Layer 2 of a small transformer language model trained on English Wikipedia (16 layers, counted from 0, width 96).
A neuron's activation on a vector x is GELU(weights . x), where the dot is the dot product.

Input weights of the MLP neurons that the questions are about. A number n stands for (n - 128) times 0.0045.
n5: 163, 110, 140, 100, 148, 81, 134, 106, 153, 110, 135, 115, 153, 115, 97, 99, 78, 76, 93, 133, 67, 114, 118, 134, 140, 159, 192, 121, 88, 105, 172, 131, 147, 99, 220, 140, 81, 142, 76, 150, 131, 109, 152, 137, 142, 150, 141, 51, 171, 112, 117, 140, 133, 135, 98, 203, 163, 156, 167, 57, 122, 109, 111, 110, 125, 174, 157, 171, 96, 140, 112, 99, 150, 111, 145, 108, 116, 103, 75, 108, 99, 173, 155, 96, 124, 163, 49, 178, 79, 183, 135, 120, 181, 151, 151, 123
n18: 165, 152, 140, 90, 117, 167, 158, 125, 133, 173, 66, 155, 131, 129, 150, 125, 158, 169, 129, 63, 166, 122, 176, 143, 100, 62, 88, 131, 181, 112, 152, 151, 191, 165, 116, 117, 123, 100, 117, 168, 154, 158, 103, 110, 89, 122, 97, 41, 79, 135, 121, 76, 156, 142, 105, 153, 188, 128, 166, 161, 84, 116, 119, 80, 142, 142, 165, 173, 93, 79, 159, 107, 98, 138, 100, 120, 75, 189, 193, 123, 100, 147, 112, 99, 115, 122, 175, 79, 126, 157, 200, 169, 119, 114, 107, 142
n43: 180, 129, 175, 81, 158, 89, 113, 87, 135, 155, 104, 170, 78, 164, 131, 104, 205, 138, 178, 183, 134, 143, 149, 113, 214, 139, 105, 83, 103, 174, 117, 167, 115, 124, 118, 151, 164, 115, 152, 121, 142, 75, 53, 156, 111, 132, 150, 148, 56, 156, 125, 87, 160, 140, 81, 94, 168, 184, 83, 181, 54, 104, 120, 132, 75, 116, 98, 71, 104, 142, 134, 110, 161, 143, 104, 101, 210, 113, 132, 144, 183, 121, 119, 140, 64, 88, 87, 111, 169, 126, 177, 107, 110, 135, 182, 121
n74: 151, 130, 131, 131, 153, 121, 107, 148, 150, 72, 99, 145, 99, 153, 110, 108, 76, 77, 77, 170, 187, 81, 124, 109, 138, 105, 149, 197, 100, 84, 132, 134, 127, 86, 172, 127, 157, 124, 209, 153, 185, 150, 153, 118, 77, 160, 190, 108, 144, 138, 135, 140, 89, 191, 160, 121, 127, 83, 102, 95, 167, 123, 105, 67, 162, 78, 94, 122, 104, 95, 80, 163, 205, 134, 148, 125, 142, 115, 49, 151, 120, 90, 171, 118, 155, 150, 153, 150, 46, 153, 136, 83, 98, 170, 139, 171
n156: 106, 163, 127, 174, 171, 188, 120, 98, 149, 74, 107, 112, 148, 113, 161, 131, 57, 155, 142, 205, 110, 166, 104, 142, 136, 112, 167, 110, 132, 172, 115, 145, 157, 91, 108, 89, 158, 129, 89, 99, 212, 142, 84, 132, 124, 92, 98, 126, 138, 191, 79, 75, 84, 137, 124, 83, 98, 110, 114, 190, 158, 191, 127, 85, 95, 163, 130, 95, 102, 153, 156, 100, 41, 106, 158, 179, 122, 130, 128, 115, 48, 115, 197, 135, 122, 131, 129, 120, 161, 83, 165, 106, 125, 132, 97, 188
n161: 121, 129, 99, 176, 229, 198, 175, 13, 115, 155, 135, 35, 74, 136, 114, 65, 125, 134, 158, 146, 202, 142, 119, 144, 85, 15, 155, 164, 145, 117, 116, 116, 100, 128, 127, 131, 129, 150, 142, 113, 132, 113, 108, 102, 65, 155, 84, 162, 159, 118, 102, 134, 170, 96, 107, 129, 119, 138, 65, 122, 92, 109, 144, 162, 99, 124, 124, 126, 160, 125, 100, 139, 83, 178, 185, 67, 138, 197, 162, 131, 123, 155, 205, 154, 163, 138, 107, 137, 131, 105, 105, 99, 143, 80, 89, 150
n168: 135, 122, 64, 27, 112, 109, 132, 82, 97, 96, 92, 129, 121, 126, 102, 158, 115, 106, 116, 147, 154, 98, 139, 79, 170, 127, 157, 172, 164, 126, 42, 190, 101, 185, 142, 132, 110, 115, 115, 109, 129, 167, 174, 142, 117, 151, 180, 130, 119, 69, 130, 152, 78, 111, 161, 115, 63, 53, 161, 20, 44, 150, 135, 95, 112, 104, 130, 152, 212, 156, 104, 190, 155, 112, 197, 71, 116, 128, 176, 104, 194, 171, 152, 160, 87, 184, 151, 86, 81, 126, 142, 111, 148, 161, 116, 235
n171: 187, 109, 143, 85, 150, 81, 100, 108, 114, 86, 136, 91, 210, 124, 143, 118, 234, 83, 170, 202, 131, 207, 141, 165, 232, 175, 95, 179, 159, 187, 137, 141, 71, 138, 107, 81, 64, 129, 126, 179, 103, 193, 68, 168, 170, 87, 168, 131, 189, 180, 115, 54, 187, 140, 135, 144, 87, 90, 122, 99, 224, 118, 134, 141, 34, 154, 116, 108, 108, 29, 167, 179, 152, 85, 161, 142, 65, 88, 166, 234, 142, 78, 93, 120, 147, 90, 111, 77, 78, 12, 59, 8, 119, 137, 107, 165
n189: 147, 138, 138, 104, 120, 113, 120, 177, 63, 158, 193, 151, 171, 168, 124, 154, 108, 123, 142, 102, 158, 67, 187, 133, 62, 114, 118, 180, 75, 86, 181, 148, 126, 89, 186, 126, 157, 121, 150, 117, 184, 69, 80, 155, 86, 73, 105, 157, 90, 121, 139, 74, 105, 134, 117, 212, 118, 88, 95, 124, 133, 143, 109, 178, 150, 120, 118, 123, 132, 126, 185, 91, 132, 98, 160, 155, 152, 94, 118, 128, 104, 211, 109, 152, 140, 212, 158, 95, 100, 125, 148, 157, 141, 115, 154, 138
n192: 99, 193, 174, 137, 166, 166, 66, 121, 110, 94, 152, 117, 185, 170, 160, 98, 88, 111, 95, 170, 83, 95, 174, 124, 123, 144, 155, 141, 114, 171, 126, 130, 203, 165, 139, 72, 163, 179, 198, 86, 178, 133, 110, 109, 164, 112, 61, 145, 156, 142, 133, 101, 104, 119, 92, 81, 119, 161, 130, 138, 136, 163, 79, 132, 100, 105, 111, 162, 137, 55, 142, 102, 154, 82, 149, 88, 122, 95, 165, 125, 149, 114, 107, 139, 193, 113, 158, 126, 121, 100, 168, 85, 145, 171, 188, 130
n194: 111, 106, 111, 95, 154, 63, 130, 136, 167, 87, 156, 146, 127, 165, 106, 136, 150, 54, 107, 209, 147, 124, 108, 115, 204, 117, 201, 141, 93, 135, 115, 180, 115, 104, 146, 56, 59, 152, 148, 155, 202, 91, 119, 135, 144, 174, 133, 162, 158, 140, 140, 164, 178, 103, 110, 132, 138, 98, 112, 73, 112, 111, 149, 83, 115, 149, 129, 123, 140, 114, 76, 159, 128, 90, 141, 156, 134, 71, 102, 134, 146, 148, 75, 99, 134, 107, 161, 188, 120, 139, 127, 91, 90, 108, 181, 159
n209: 210, 131, 67, 172, 113, 72, 145, 151, 159, 112, 156, 28, 179, 104, 82, 174, 133, 156, 213, 64, 109, 108, 127, 149, 151, 150, 138, 138, 81, 132, 90, 133, 100, 184, 106, 131, 158, 110, 152, 69, 151, 130, 189, 163, 82, 90, 121, 133, 89, 150, 105, 116, 126, 82, 170, 105, 167, 174, 183, 136, 163, 120, 121, 115, 139, 195, 145, 110, 167, 188, 115, 49, 108, 136, 124, 166, 153, 130, 140, 96, 63, 10, 95, 121, 107, 84, 148, 68, 184, 96, 144, 128, 100, 164, 134, 97
n225: 116, 168, 76, 144, 127, 143, 114, 72, 129, 123, 192, 116, 70, 86, 164, 124, 124, 169, 93, 121, 152, 114, 109, 88, 94, 111, 102, 166, 167, 148, 59, 150, 164, 191, 106, 145, 129, 98, 145, 150, 127, 199, 141, 123, 101, 122, 135, 123, 137, 51, 142, 111, 146, 96, 110, 94, 59, 82, 158, 135, 109, 178, 83, 87, 86, 137, 156, 136, 91, 104, 83, 190, 163, 98, 157, 178, 143, 167, 163, 100, 178, 149, 111, 81, 141, 152, 172, 186, 155, 113, 144, 153, 131, 104, 122, 103
n236: 59, 197, 138, 96, 127, 84, 145, 148, 96, 123, 108, 58, 146, 108, 143, 154, 168, 101, 182, 154, 139, 107, 164, 80, 173, 180, 120, 149, 161, 110, 78, 169, 85, 199, 112, 123, 103, 142, 129, 92, 123, 182, 170, 131, 82, 111, 106, 107, 109, 118, 148, 125, 109, 168, 170, 162, 87, 103, 156, 161, 129, 136, 109, 111, 108, 72, 143, 79, 194, 90, 156, 110, 101, 144, 134, 151, 89, 177, 154, 61, 126, 164, 138, 125, 99, 126, 170, 149, 158, 139, 108, 185, 126, 182, 148, 160
n240: 141, 145, 212, 97, 111, 75, 141, 74, 80, 73, 107, 184, 128, 168, 115, 153, 161, 73, 121, 63, 127, 86, 83, 114, 48, 169, 150, 183, 137, 183, 146, 105, 112, 122, 142, 143, 113, 94, 137, 141, 90, 165, 189, 136, 108, 83, 153, 102, 168, 112, 154, 124, 156, 65, 116, 183, 95, 74, 156, 126, 47, 136, 137, 141, 155, 119, 148, 99, 50, 125, 111, 192, 136, 95, 178, 165, 167, 139, 61, 155, 200, 98, 165, 57, 156, 173, 131, 157, 161, 105, 80, 170, 89, 152, 197, 126
n253: 120, 155, 165, 170, 117, 39, 140, 119, 54, 178, 142, 125, 47, 139, 81, 112, 143, 38, 96, 138, 143, 132, 153, 121, 71, 50, 143, 161, 168, 94, 89, 147, 130, 165, 178, 104, 52, 102, 151, 141, 66, 100, 206, 174, 126, 177, 145, 169, 88, 116, 132, 131, 142, 102, 178, 147, 65, 115, 141, 80, 191, 112, 127, 137, 114, 157, 63, 90, 143, 134, 53, 152, 168, 163, 201, 134, 131, 193, 110, 108, 194, 140, 120, 142, 96, 125, 135, 131, 140, 174, 127, 136, 111, 67, 141, 183

Each question shows a token from some text and the vector x that enters the MLP there. A number n stands for (n - 128) times 0.039.

" t": 115, 103, 114, 111, 94, 113, 113, 139, 102, 133, 139, 133, 145, 186, 101, 117, 95, 136, 137, 150, 89, 142, 129, 126, 79, 153, 144, 136, 134, 113, 151, 134, 120, 148, 126, 155, 111, 153, 122, 143, 105, 109, 106, 111, 129, 157, 147, 130, 155, 161, 164, 159, 142, 118, 125, 142, 161, 129, 112, 109, 124, 113, 135, 123, 143, 111, 131, 131, 126, 178, 133, 120, 111, 114, 131, 120, 141, 176, 134, 134, 115, 135, 117, 152, 90, 116, 54, 118, 109, 153, 157, 165, 132, 113, 85, 132
Which neuron lights up most? n5

"er": 103, 92, 123, 152, 110, 109, 145, 144, 159, 161, 172, 147, 132, 132, 104, 134, 121, 141, 130, 125, 114, 134, 108, 130, 118, 104, 182, 110, 134, 141, 134, 128, 132, 125, 126, 119, 165, 143, 159, 149, 92, 172, 103, 132, 138, 124, 131, 140, 103, 131, 144, 133, 96, 121, 117, 121, 117, 123, 126, 135, 91, 143, 159, 145, 143, 73, 111, 129, 129, 146, 123, 134, 122, 109, 88, 142, 94, 163, 174, 124, 140, 173, 105, 137, 120, 123, 111, 100, 139, 95, 159, 87, 142, 126, 119, 89
Which neuron lights up most? n225

"ings": 106, 96, 149, 130, 117, 117, 115, 165, 133, 135, 141, 155, 133, 112, 131, 146, 117, 172, 129, 141, 94, 144, 146, 118, 131, 115, 139, 104, 145, 157, 103, 172, 133, 104, 109, 132, 158, 136, 135, 122, 83, 156, 115, 95, 97, 135, 129, 116, 111, 144, 171, 129, 125, 84, 139, 131, 142, 123, 85, 139, 116, 141, 144, 133, 116, 122, 114, 104, 123, 127, 105, 136, 119, 113, 157, 147, 117, 144, 146, 129, 132, 144, 93, 176, 136, 93, 92, 97, 147, 182, 156, 114, 153, 104, 122, 111
Which neuron lights up most? n43

" O": 86, 141, 143, 141, 117, 125, 153, 148, 102, 139, 160, 130, 140, 153, 140, 122, 131, 159, 102, 142, 121, 143, 108, 129, 101, 173, 113, 122, 151, 95, 112, 137, 125, 141, 103, 125, 127, 168, 88, 128, 85, 148, 109, 125, 111, 153, 131, 147, 87, 130, 129, 131, 108, 133, 151, 126, 125, 141, 142, 122, 145, 96, 127, 114, 122, 111, 123, 172, 82, 136, 145, 124, 120, 131, 156, 149, 98, 154, 131, 113, 162, 167, 95, 168, 127, 156, 67, 98, 98, 154, 152, 133, 134, 147, 85, 112
Which neuron lights up most? n253

" sc": 119, 123, 127, 122, 133, 118, 132, 134, 117, 136, 151, 136, 134, 164, 99, 114, 129, 123, 151, 144, 94, 140, 101, 125, 95, 163, 160, 145, 138, 112, 156, 118, 133, 109, 122, 136, 144, 147, 106, 191, 94, 168, 88, 92, 158, 128, 122, 97, 141, 124, 161, 152, 132, 97, 124, 138, 177, 140, 118, 108, 116, 123, 106, 131, 133, 117, 122, 169, 124, 154, 124, 168, 98, 127, 108, 133, 159, 151, 128, 133, 113, 166, 107, 114, 148, 148, 66, 99, 99, 122, 147, 143, 134, 95, 111, 103
The most active neuron and its activation: n5, at about 3.3

"us": 114, 72, 120, 146, 120, 130, 119, 179, 134, 106, 108, 168, 125, 107, 122, 138, 116, 154, 84, 126, 133, 113, 103, 119, 115, 132, 177, 101, 131, 141, 142, 167, 145, 117, 114, 115, 140, 149, 105, 135, 128, 115, 124, 119, 175, 121, 184, 122, 82, 113, 149, 111, 134, 91, 154, 124, 124, 142, 118, 175, 100, 168, 128, 124, 138, 104, 133, 122, 116, 147, 103, 127, 125, 161, 97, 135, 101, 131, 157, 144, 113, 135, 141, 164, 124, 106, 117, 104, 138, 150, 157, 147, 149, 106, 103, 108
Which three neurons fire most, strongest first? n156, n18, n43

" bu": 149, 130, 94, 160, 126, 109, 134, 158, 122, 151, 156, 111, 139, 142, 106, 137, 106, 176, 126, 138, 90, 123, 157, 110, 119, 133, 115, 108, 139, 130, 140, 167, 113, 136, 90, 112, 89, 187, 124, 149, 114, 137, 118, 127, 107, 131, 138, 108, 73, 151, 158, 140, 145, 119, 127, 121, 111, 152, 152, 101, 134, 108, 153, 109, 163, 108, 133, 127, 116, 180, 94, 148, 130, 128, 113, 127, 147, 131, 126, 106, 145, 172, 117, 126, 124, 130, 49, 139, 107, 130, 136, 152, 143, 128, 126, 106
The most active neuron and its activation: n5, at about 1.7

"and": 96, 95, 100, 141, 128, 170, 154, 134, 99, 130, 125, 141, 144, 124, 167, 104, 103, 100, 124, 128, 109, 130, 125, 137, 123, 143, 157, 110, 142, 111, 114, 92, 128, 192, 110, 131, 125, 170, 138, 138, 102, 128, 109, 130, 169, 118, 126, 165, 79, 154, 145, 122, 154, 111, 126, 98, 115, 149, 120, 117, 79, 143, 123, 158, 135, 73, 109, 144, 115, 129, 92, 139, 135, 115, 96, 146, 130, 124, 170, 148, 125, 98, 120, 165, 122, 133, 145, 116, 144, 157, 175, 135, 136, 113, 143, 126
Which neuron lights up most? n192

"8": 123, 106, 109, 116, 116, 124, 133, 127, 142, 120, 171, 126, 162, 127, 132, 120, 130, 134, 118, 170, 117, 140, 133, 103, 158, 159, 141, 116, 169, 137, 129, 137, 111, 127, 113, 86, 114, 161, 105, 117, 82, 136, 137, 111, 154, 149, 130, 141, 134, 145, 114, 155, 124, 126, 167, 115, 148, 135, 128, 112, 130, 139, 148, 159, 146, 120, 127, 108, 111, 105, 103, 168, 141, 114, 106, 152, 121, 135, 173, 129, 167, 139, 104, 153, 97, 97, 100, 132, 154, 102, 133, 79, 132, 115, 74, 118
Which neuron lights up most? n171

"s": 88, 135, 148, 118, 119, 121, 111, 161, 121, 132, 172, 128, 136, 123, 149, 111, 120, 168, 124, 122, 110, 126, 126, 110, 133, 130, 132, 119, 130, 159, 118, 167, 104, 157, 131, 137, 168, 159, 120, 136, 92, 142, 122, 95, 119, 151, 161, 121, 101, 148, 131, 143, 84, 108, 119, 153, 117, 134, 81, 138, 112, 138, 139, 151, 138, 105, 108, 141, 89, 137, 101, 155, 119, 118, 129, 139, 123, 183, 200, 139, 105, 122, 120, 151, 111, 102, 83, 112, 108, 171, 163, 125, 126, 98, 140, 105
The most active neuron and its activation: n43, at about 1.1

"ite": 94, 54, 138, 134, 155, 157, 124, 153, 127, 144, 151, 133, 135, 132, 144, 127, 137, 157, 106, 125, 109, 149, 127, 140, 95, 139, 135, 115, 152, 148, 156, 119, 157, 89, 109, 128, 138, 155, 148, 107, 128, 106, 124, 147, 146, 129, 146, 111, 110, 146, 170, 158, 109, 80, 151, 106, 139, 141, 132, 117, 117, 139, 109, 142, 151, 127, 105, 107, 123, 122, 102, 120, 135, 103, 125, 128, 132, 151, 159, 92, 111, 163, 77, 150, 134, 104, 113, 124, 159, 155, 159, 105, 142, 88, 99, 99
Which neuron lights up most? n192

" N": 99, 133, 114, 95, 106, 144, 142, 139, 109, 129, 154, 162, 139, 140, 138, 123, 123, 135, 115, 151, 142, 123, 105, 114, 116, 144, 144, 81, 158, 99, 133, 128, 73, 102, 77, 125, 115, 156, 116, 144, 97, 100, 106, 119, 109, 120, 111, 152, 105, 143, 175, 101, 91, 151, 138, 136, 128, 113, 142, 187, 134, 137, 143, 143, 139, 110, 111, 173, 124, 142, 103, 142, 106, 148, 153, 148, 122, 190, 147, 145, 139, 142, 101, 129, 127, 120, 92, 132, 136, 142, 167, 141, 131, 148, 102, 124
Which neuron lights up most? n236

"x": 85, 101, 156, 164, 132, 136, 110, 116, 116, 126, 184, 154, 136, 140, 97, 118, 117, 118, 101, 151, 83, 131, 132, 103, 117, 100, 177, 73, 125, 135, 135, 152, 159, 144, 111, 122, 124, 140, 119, 145, 118, 135, 131, 115, 134, 134, 145, 96, 120, 149, 174, 138, 102, 135, 132, 125, 148, 131, 91, 124, 125, 149, 115, 142, 144, 127, 116, 155, 111, 157, 166, 121, 155, 112, 126, 143, 86, 166, 169, 136, 135, 155, 122, 154, 99, 118, 87, 127, 132, 125, 140, 131, 156, 111, 105, 82
Which two neurons fire most, strongest first? n5, n192

" in": 117, 114, 146, 111, 120, 119, 126, 102, 107, 137, 147, 118, 167, 129, 128, 101, 103, 205, 109, 115, 79, 135, 111, 151, 99, 133, 151, 145, 102, 103, 102, 154, 100, 111, 99, 126, 130, 149, 128, 151, 137, 114, 101, 98, 125, 130, 144, 141, 138, 136, 151, 154, 136, 112, 112, 110, 176, 144, 127, 101, 86, 151, 135, 160, 142, 140, 122, 154, 132, 148, 117, 157, 137, 124, 104, 139, 142, 124, 153, 128, 143, 152, 111, 131, 121, 124, 107, 130, 128, 136, 163, 140, 149, 113, 96, 83
Which two neurons fire most, strongest first? n5, n161

"ent": 73, 89, 126, 161, 117, 140, 125, 171, 104, 156, 118, 133, 125, 130, 121, 133, 103, 148, 91, 160, 123, 160, 142, 126, 108, 111, 149, 134, 150, 161, 131, 177, 104, 132, 130, 135, 126, 167, 148, 114, 101, 123, 105, 129, 125, 92, 150, 165, 89, 122, 141, 162, 149, 98, 130, 138, 141, 132, 118, 136, 46, 117, 134, 143, 162, 121, 131, 115, 121, 139, 114, 128, 131, 119, 94, 138, 130, 122, 194, 123, 139, 144, 105, 128, 134, 118, 97, 127, 126, 140, 171, 114, 107, 113, 88, 140
The most active neuron and its activation: n43, at about 1.3

" U": 124, 116, 139, 149, 76, 139, 159, 129, 124, 133, 178, 161, 114, 147, 103, 138, 120, 161, 94, 126, 105, 117, 117, 135, 122, 186, 138, 114, 140, 130, 94, 111, 135, 121, 101, 122, 119, 138, 123, 159, 115, 137, 132, 110, 121, 136, 113, 141, 74, 127, 124, 122, 136, 132, 98, 120, 123, 113, 123, 168, 129, 99, 125, 136, 137, 55, 112, 199, 113, 127, 118, 173, 123, 140, 138, 144, 119, 144, 146, 122, 170, 150, 108, 110, 148, 147, 86, 122, 125, 149, 143, 146, 154, 139, 122, 105
Which three neurons fire most, strongest first? n225, n240, n18

" M": 91, 115, 97, 119, 121, 109, 127, 144, 114, 115, 148, 154, 161, 180, 146, 115, 114, 126, 128, 137, 121, 138, 147, 136, 91, 147, 124, 83, 160, 111, 126, 140, 80, 122, 103, 116, 135, 151, 128, 174, 110, 148, 118, 97, 129, 91, 126, 154, 92, 162, 148, 144, 96, 155, 133, 123, 129, 148, 141, 138, 136, 124, 111, 119, 117, 109, 115, 175, 128, 142, 111, 153, 129, 157, 131, 137, 151, 153, 146, 131, 161, 133, 117, 178, 130, 129, 83, 121, 113, 142, 171, 111, 128, 92, 89, 103
Which neuron lights up most? n253

" D": 126, 102, 128, 107, 137, 144, 145, 184, 122, 149, 128, 128, 146, 157, 118, 146, 116, 131, 102, 164, 137, 106, 102, 116, 84, 156, 153, 119, 145, 98, 126, 123, 64, 153, 117, 131, 101, 151, 106, 155, 120, 124, 107, 119, 138, 142, 131, 168, 93, 123, 140, 121, 131, 123, 131, 122, 137, 129, 124, 167, 129, 115, 107, 142, 145, 117, 111, 150, 89, 133, 104, 154, 137, 125, 124, 152, 147, 136, 114, 101, 143, 120, 157, 150, 90, 163, 76, 123, 123, 141, 198, 108, 126, 103, 113, 137
Which neuron lights up most? n253

"ames": 91, 108, 121, 115, 125, 127, 131, 137, 97, 138, 162, 131, 164, 99, 135, 138, 128, 138, 126, 97, 97, 157, 153, 95, 137, 158, 156, 102, 179, 144, 119, 157, 134, 124, 79, 116, 140, 144, 110, 106, 72, 161, 142, 94, 131, 99, 130, 138, 109, 156, 155, 125, 78, 108, 124, 135, 107, 130, 143, 132, 118, 147, 128, 151, 133, 118, 129, 123, 126, 143, 109, 122, 125, 129, 134, 127, 140, 167, 160, 151, 126, 157, 114, 152, 163, 108, 137, 93, 149, 155, 148, 134, 136, 95, 127, 93
Which neuron lights up most? n236

" \"": 113, 87, 126, 136, 121, 140, 150, 158, 90, 107, 137, 141, 144, 164, 120, 152, 110, 188, 132, 113, 115, 144, 126, 132, 102, 115, 138, 128, 113, 92, 148, 162, 97, 119, 112, 143, 150, 142, 120, 123, 90, 121, 140, 126, 118, 161, 122, 139, 121, 164, 157, 137, 118, 132, 137, 102, 138, 87, 122, 156, 130, 99, 136, 142, 146, 122, 115, 154, 103, 119, 141, 146, 125, 133, 109, 124, 116, 117, 119, 140, 147, 127, 132, 177, 113, 96, 84, 104, 164, 98, 150, 111, 153, 113, 128, 116
The most active neuron and its activation: n189, at about 0.39

" the": 103, 125, 130, 63, 105, 124, 140, 145, 129, 169, 133, 134, 127, 123, 109, 125, 87, 166, 110, 141, 99, 136, 132, 136, 96, 117, 132, 122, 138, 100, 144, 139, 128, 112, 91, 117, 132, 168, 128, 150, 132, 132, 112, 130, 133, 165, 125, 157, 118, 147, 153, 147, 134, 84, 120, 140, 186, 115, 136, 104, 104, 114, 121, 176, 143, 125, 104, 133, 101, 149, 108, 167, 119, 158, 138, 120, 133, 123, 143, 134, 148, 129, 125, 132, 130, 136, 115, 106, 98, 110, 132, 113, 174, 129, 125, 115
Which two neurons fire most, strongest first? n168, n189

"port": 97, 111, 125, 159, 125, 152, 89, 104, 116, 116, 132, 161, 140, 121, 85, 119, 110, 143, 115, 130, 93, 153, 144, 135, 92, 135, 147, 129, 142, 139, 107, 146, 156, 140, 140, 132, 125, 152, 97, 137, 108, 120, 112, 136, 115, 119, 118, 95, 135, 134, 143, 175, 118, 109, 163, 150, 150, 101, 107, 125, 119, 140, 131, 181, 123, 93, 110, 156, 121, 127, 109, 134, 120, 149, 125, 166, 140, 177, 138, 126, 114, 136, 98, 156, 120, 95, 133, 97, 144, 173, 165, 129, 132, 88, 127, 106
Which neuron lights up most? n253

"7": 134, 102, 105, 134, 106, 131, 148, 111, 140, 128, 160, 95, 145, 118, 130, 136, 116, 146, 119, 158, 112, 149, 142, 103, 144, 163, 131, 108, 165, 138, 105, 151, 136, 141, 120, 89, 101, 154, 123, 129, 86, 137, 139, 115, 167, 151, 124, 133, 136, 153, 124, 154, 119, 111, 157, 106, 140, 130, 111, 122, 157, 130, 141, 152, 146, 112, 132, 109, 119, 116, 118, 176, 146, 121, 108, 135, 117, 157, 187, 138, 169, 143, 123, 144, 91, 90, 95, 116, 145, 110, 135, 73, 123, 120, 78, 117
The most active neuron and its activation: n171, at about 4.8

" to": 122, 111, 129, 100, 119, 124, 126, 145, 119, 162, 150, 155, 166, 142, 127, 128, 126, 166, 114, 126, 72, 144, 110, 145, 102, 138, 135, 104, 118, 111, 145, 135, 117, 124, 71, 122, 140, 149, 160, 135, 140, 128, 108, 103, 116, 169, 135, 124, 121, 106, 171, 169, 115, 97, 123, 83, 128, 164, 102, 116, 113, 107, 154, 149, 163, 103, 117, 140, 105, 154, 128, 139, 119, 109, 118, 135, 142, 124, 156, 168, 138, 153, 109, 133, 129, 126, 136, 114, 98, 131, 158, 119, 114, 116, 111, 124
The most active neuron and its activation: n43, at about 0.5

" for": 108, 140, 134, 113, 106, 132, 108, 137, 118, 158, 171, 148, 162, 159, 122, 119, 67, 179, 99, 114, 97, 142, 106, 144, 107, 133, 159, 139, 108, 123, 126, 156, 66, 112, 126, 132, 123, 167, 116, 134, 128, 133, 103, 123, 115, 158, 123, 133, 121, 120, 142, 165, 120, 110, 136, 120, 144, 158, 124, 132, 103, 119, 131, 122, 137, 95, 103, 158, 106, 154, 138, 177, 130, 133, 94, 139, 161, 117, 155, 137, 159, 141, 92, 117, 135, 101, 127, 128, 121, 136, 132, 121, 131, 104, 113, 125
Which two neurons fire most, strongest first? n194, n189

"201": 98, 138, 117, 127, 126, 120, 126, 141, 101, 114, 137, 131, 162, 149, 115, 120, 142, 140, 188, 155, 128, 158, 97, 140, 114, 158, 107, 106, 157, 148, 114, 141, 92, 104, 116, 125, 97, 178, 101, 129, 92, 163, 142, 107, 133, 123, 128, 155, 158, 132, 110, 157, 117, 122, 134, 126, 141, 127, 122, 103, 145, 124, 139, 151, 126, 105, 107, 142, 130, 152, 94, 168, 111, 115, 122, 158, 94, 107, 185, 149, 169, 134, 85, 112, 87, 90, 108, 133, 113, 152, 133, 138, 132, 117, 123, 143
Which neuron lights up most? n171

",": 133, 132, 121, 95, 125, 117, 117, 132, 127, 118, 163, 138, 158, 128, 81, 124, 83, 171, 130, 149, 113, 140, 93, 153, 84, 116, 142, 137, 119, 104, 127, 122, 104, 112, 89, 130, 131, 164, 146, 143, 125, 148, 112, 94, 126, 153, 155, 140, 115, 136, 142, 120, 127, 107, 134, 133, 171, 134, 95, 97, 101, 134, 125, 142, 160, 105, 115, 158, 93, 119, 106, 151, 134, 132, 121, 133, 171, 119, 122, 136, 140, 144, 127, 134, 121, 125, 119, 127, 141, 130, 182, 98, 147, 127, 144, 129
Which neuron lights up most? n74

"T": 119, 126, 150, 114, 117, 139, 119, 169, 95, 128, 143, 159, 136, 166, 109, 121, 118, 116, 114, 143, 93, 142, 144, 139, 57, 174, 146, 124, 134, 106, 145, 153, 98, 141, 93, 148, 134, 160, 125, 128, 86, 133, 112, 107, 155, 117, 125, 123, 142, 155, 153, 139, 127, 107, 147, 128, 138, 119, 117, 147, 95, 97, 136, 110, 113, 114, 124, 149, 125, 153, 120, 145, 129, 135, 139, 104, 109, 151, 123, 130, 168, 134, 124, 150, 69, 136, 65, 134, 113, 161, 166, 157, 116, 117, 133, 121
Which neuron lights up most? n240

"\n": 108, 124, 141, 129, 117, 102, 163, 119, 125, 123, 184, 94, 160, 154, 86, 135, 112, 202, 109, 127, 134, 133, 106, 118, 129, 141, 119, 127, 133, 87, 119, 150, 104, 132, 114, 125, 134, 147, 154, 130, 114, 119, 103, 108, 146, 148, 127, 129, 120, 122, 154, 143, 122, 106, 141, 137, 137, 125, 143, 132, 136, 116, 113, 162, 121, 118, 94, 163, 103, 139, 110, 105, 111, 119, 109, 131, 121, 98, 153, 122, 152, 135, 119, 138, 120, 100, 113, 135, 164, 118, 179, 131, 165, 82, 148, 151
Which three neurons fire most, strongest first? n209, n189, n192

"ist": 119, 111, 119, 114, 108, 126, 130, 184, 98, 120, 127, 182, 159, 125, 104, 115, 124, 97, 110, 166, 96, 141, 163, 118, 117, 148, 138, 111, 170, 127, 141, 126, 124, 154, 124, 118, 158, 153, 124, 169, 88, 112, 117, 122, 129, 115, 134, 132, 140, 154, 149, 149, 101, 96, 96, 124, 144, 112, 115, 126, 70, 88, 124, 158, 157, 97, 99, 141, 134, 124, 135, 161, 137, 134, 86, 124, 103, 87, 113, 124, 144, 145, 127, 183, 130, 145, 136, 134, 138, 167, 158, 128, 138, 86, 145, 136
Which neuron lights up most? n189

"ep": 82, 96, 117, 148, 141, 111, 144, 143, 110, 144, 150, 139, 152, 128, 137, 129, 109, 90, 117, 134, 129, 142, 95, 118, 143, 103, 118, 122, 133, 137, 85, 164, 135, 124, 118, 110, 154, 159, 116, 144, 131, 133, 99, 105, 116, 106, 128, 142, 125, 148, 146, 126, 119, 99, 131, 101, 167, 115, 130, 117, 113, 93, 127, 152, 200, 158, 116, 153, 120, 114, 160, 133, 102, 133, 89, 121, 117, 138, 164, 121, 139, 159, 102, 181, 163, 154, 104, 129, 127, 148, 144, 159, 174, 109, 113, 91
Which neuron lights up most? n189

" s": 101, 135, 107, 102, 125, 132, 123, 181, 106, 128, 147, 120, 154, 128, 128, 119, 119, 168, 131, 116, 109, 134, 122, 112, 120, 138, 151, 113, 120, 107, 136, 128, 91, 117, 126, 133, 143, 136, 116, 159, 108, 126, 109, 118, 116, 166, 123, 155, 103, 182, 142, 153, 137, 107, 116, 127, 137, 142, 106, 143, 139, 134, 136, 114, 150, 105, 123, 148, 89, 176, 115, 172, 120, 119, 125, 124, 138, 202, 184, 115, 98, 122, 112, 124, 146, 138, 57, 113, 130, 130, 152, 147, 136, 63, 122, 118
Which neuron lights up most? n161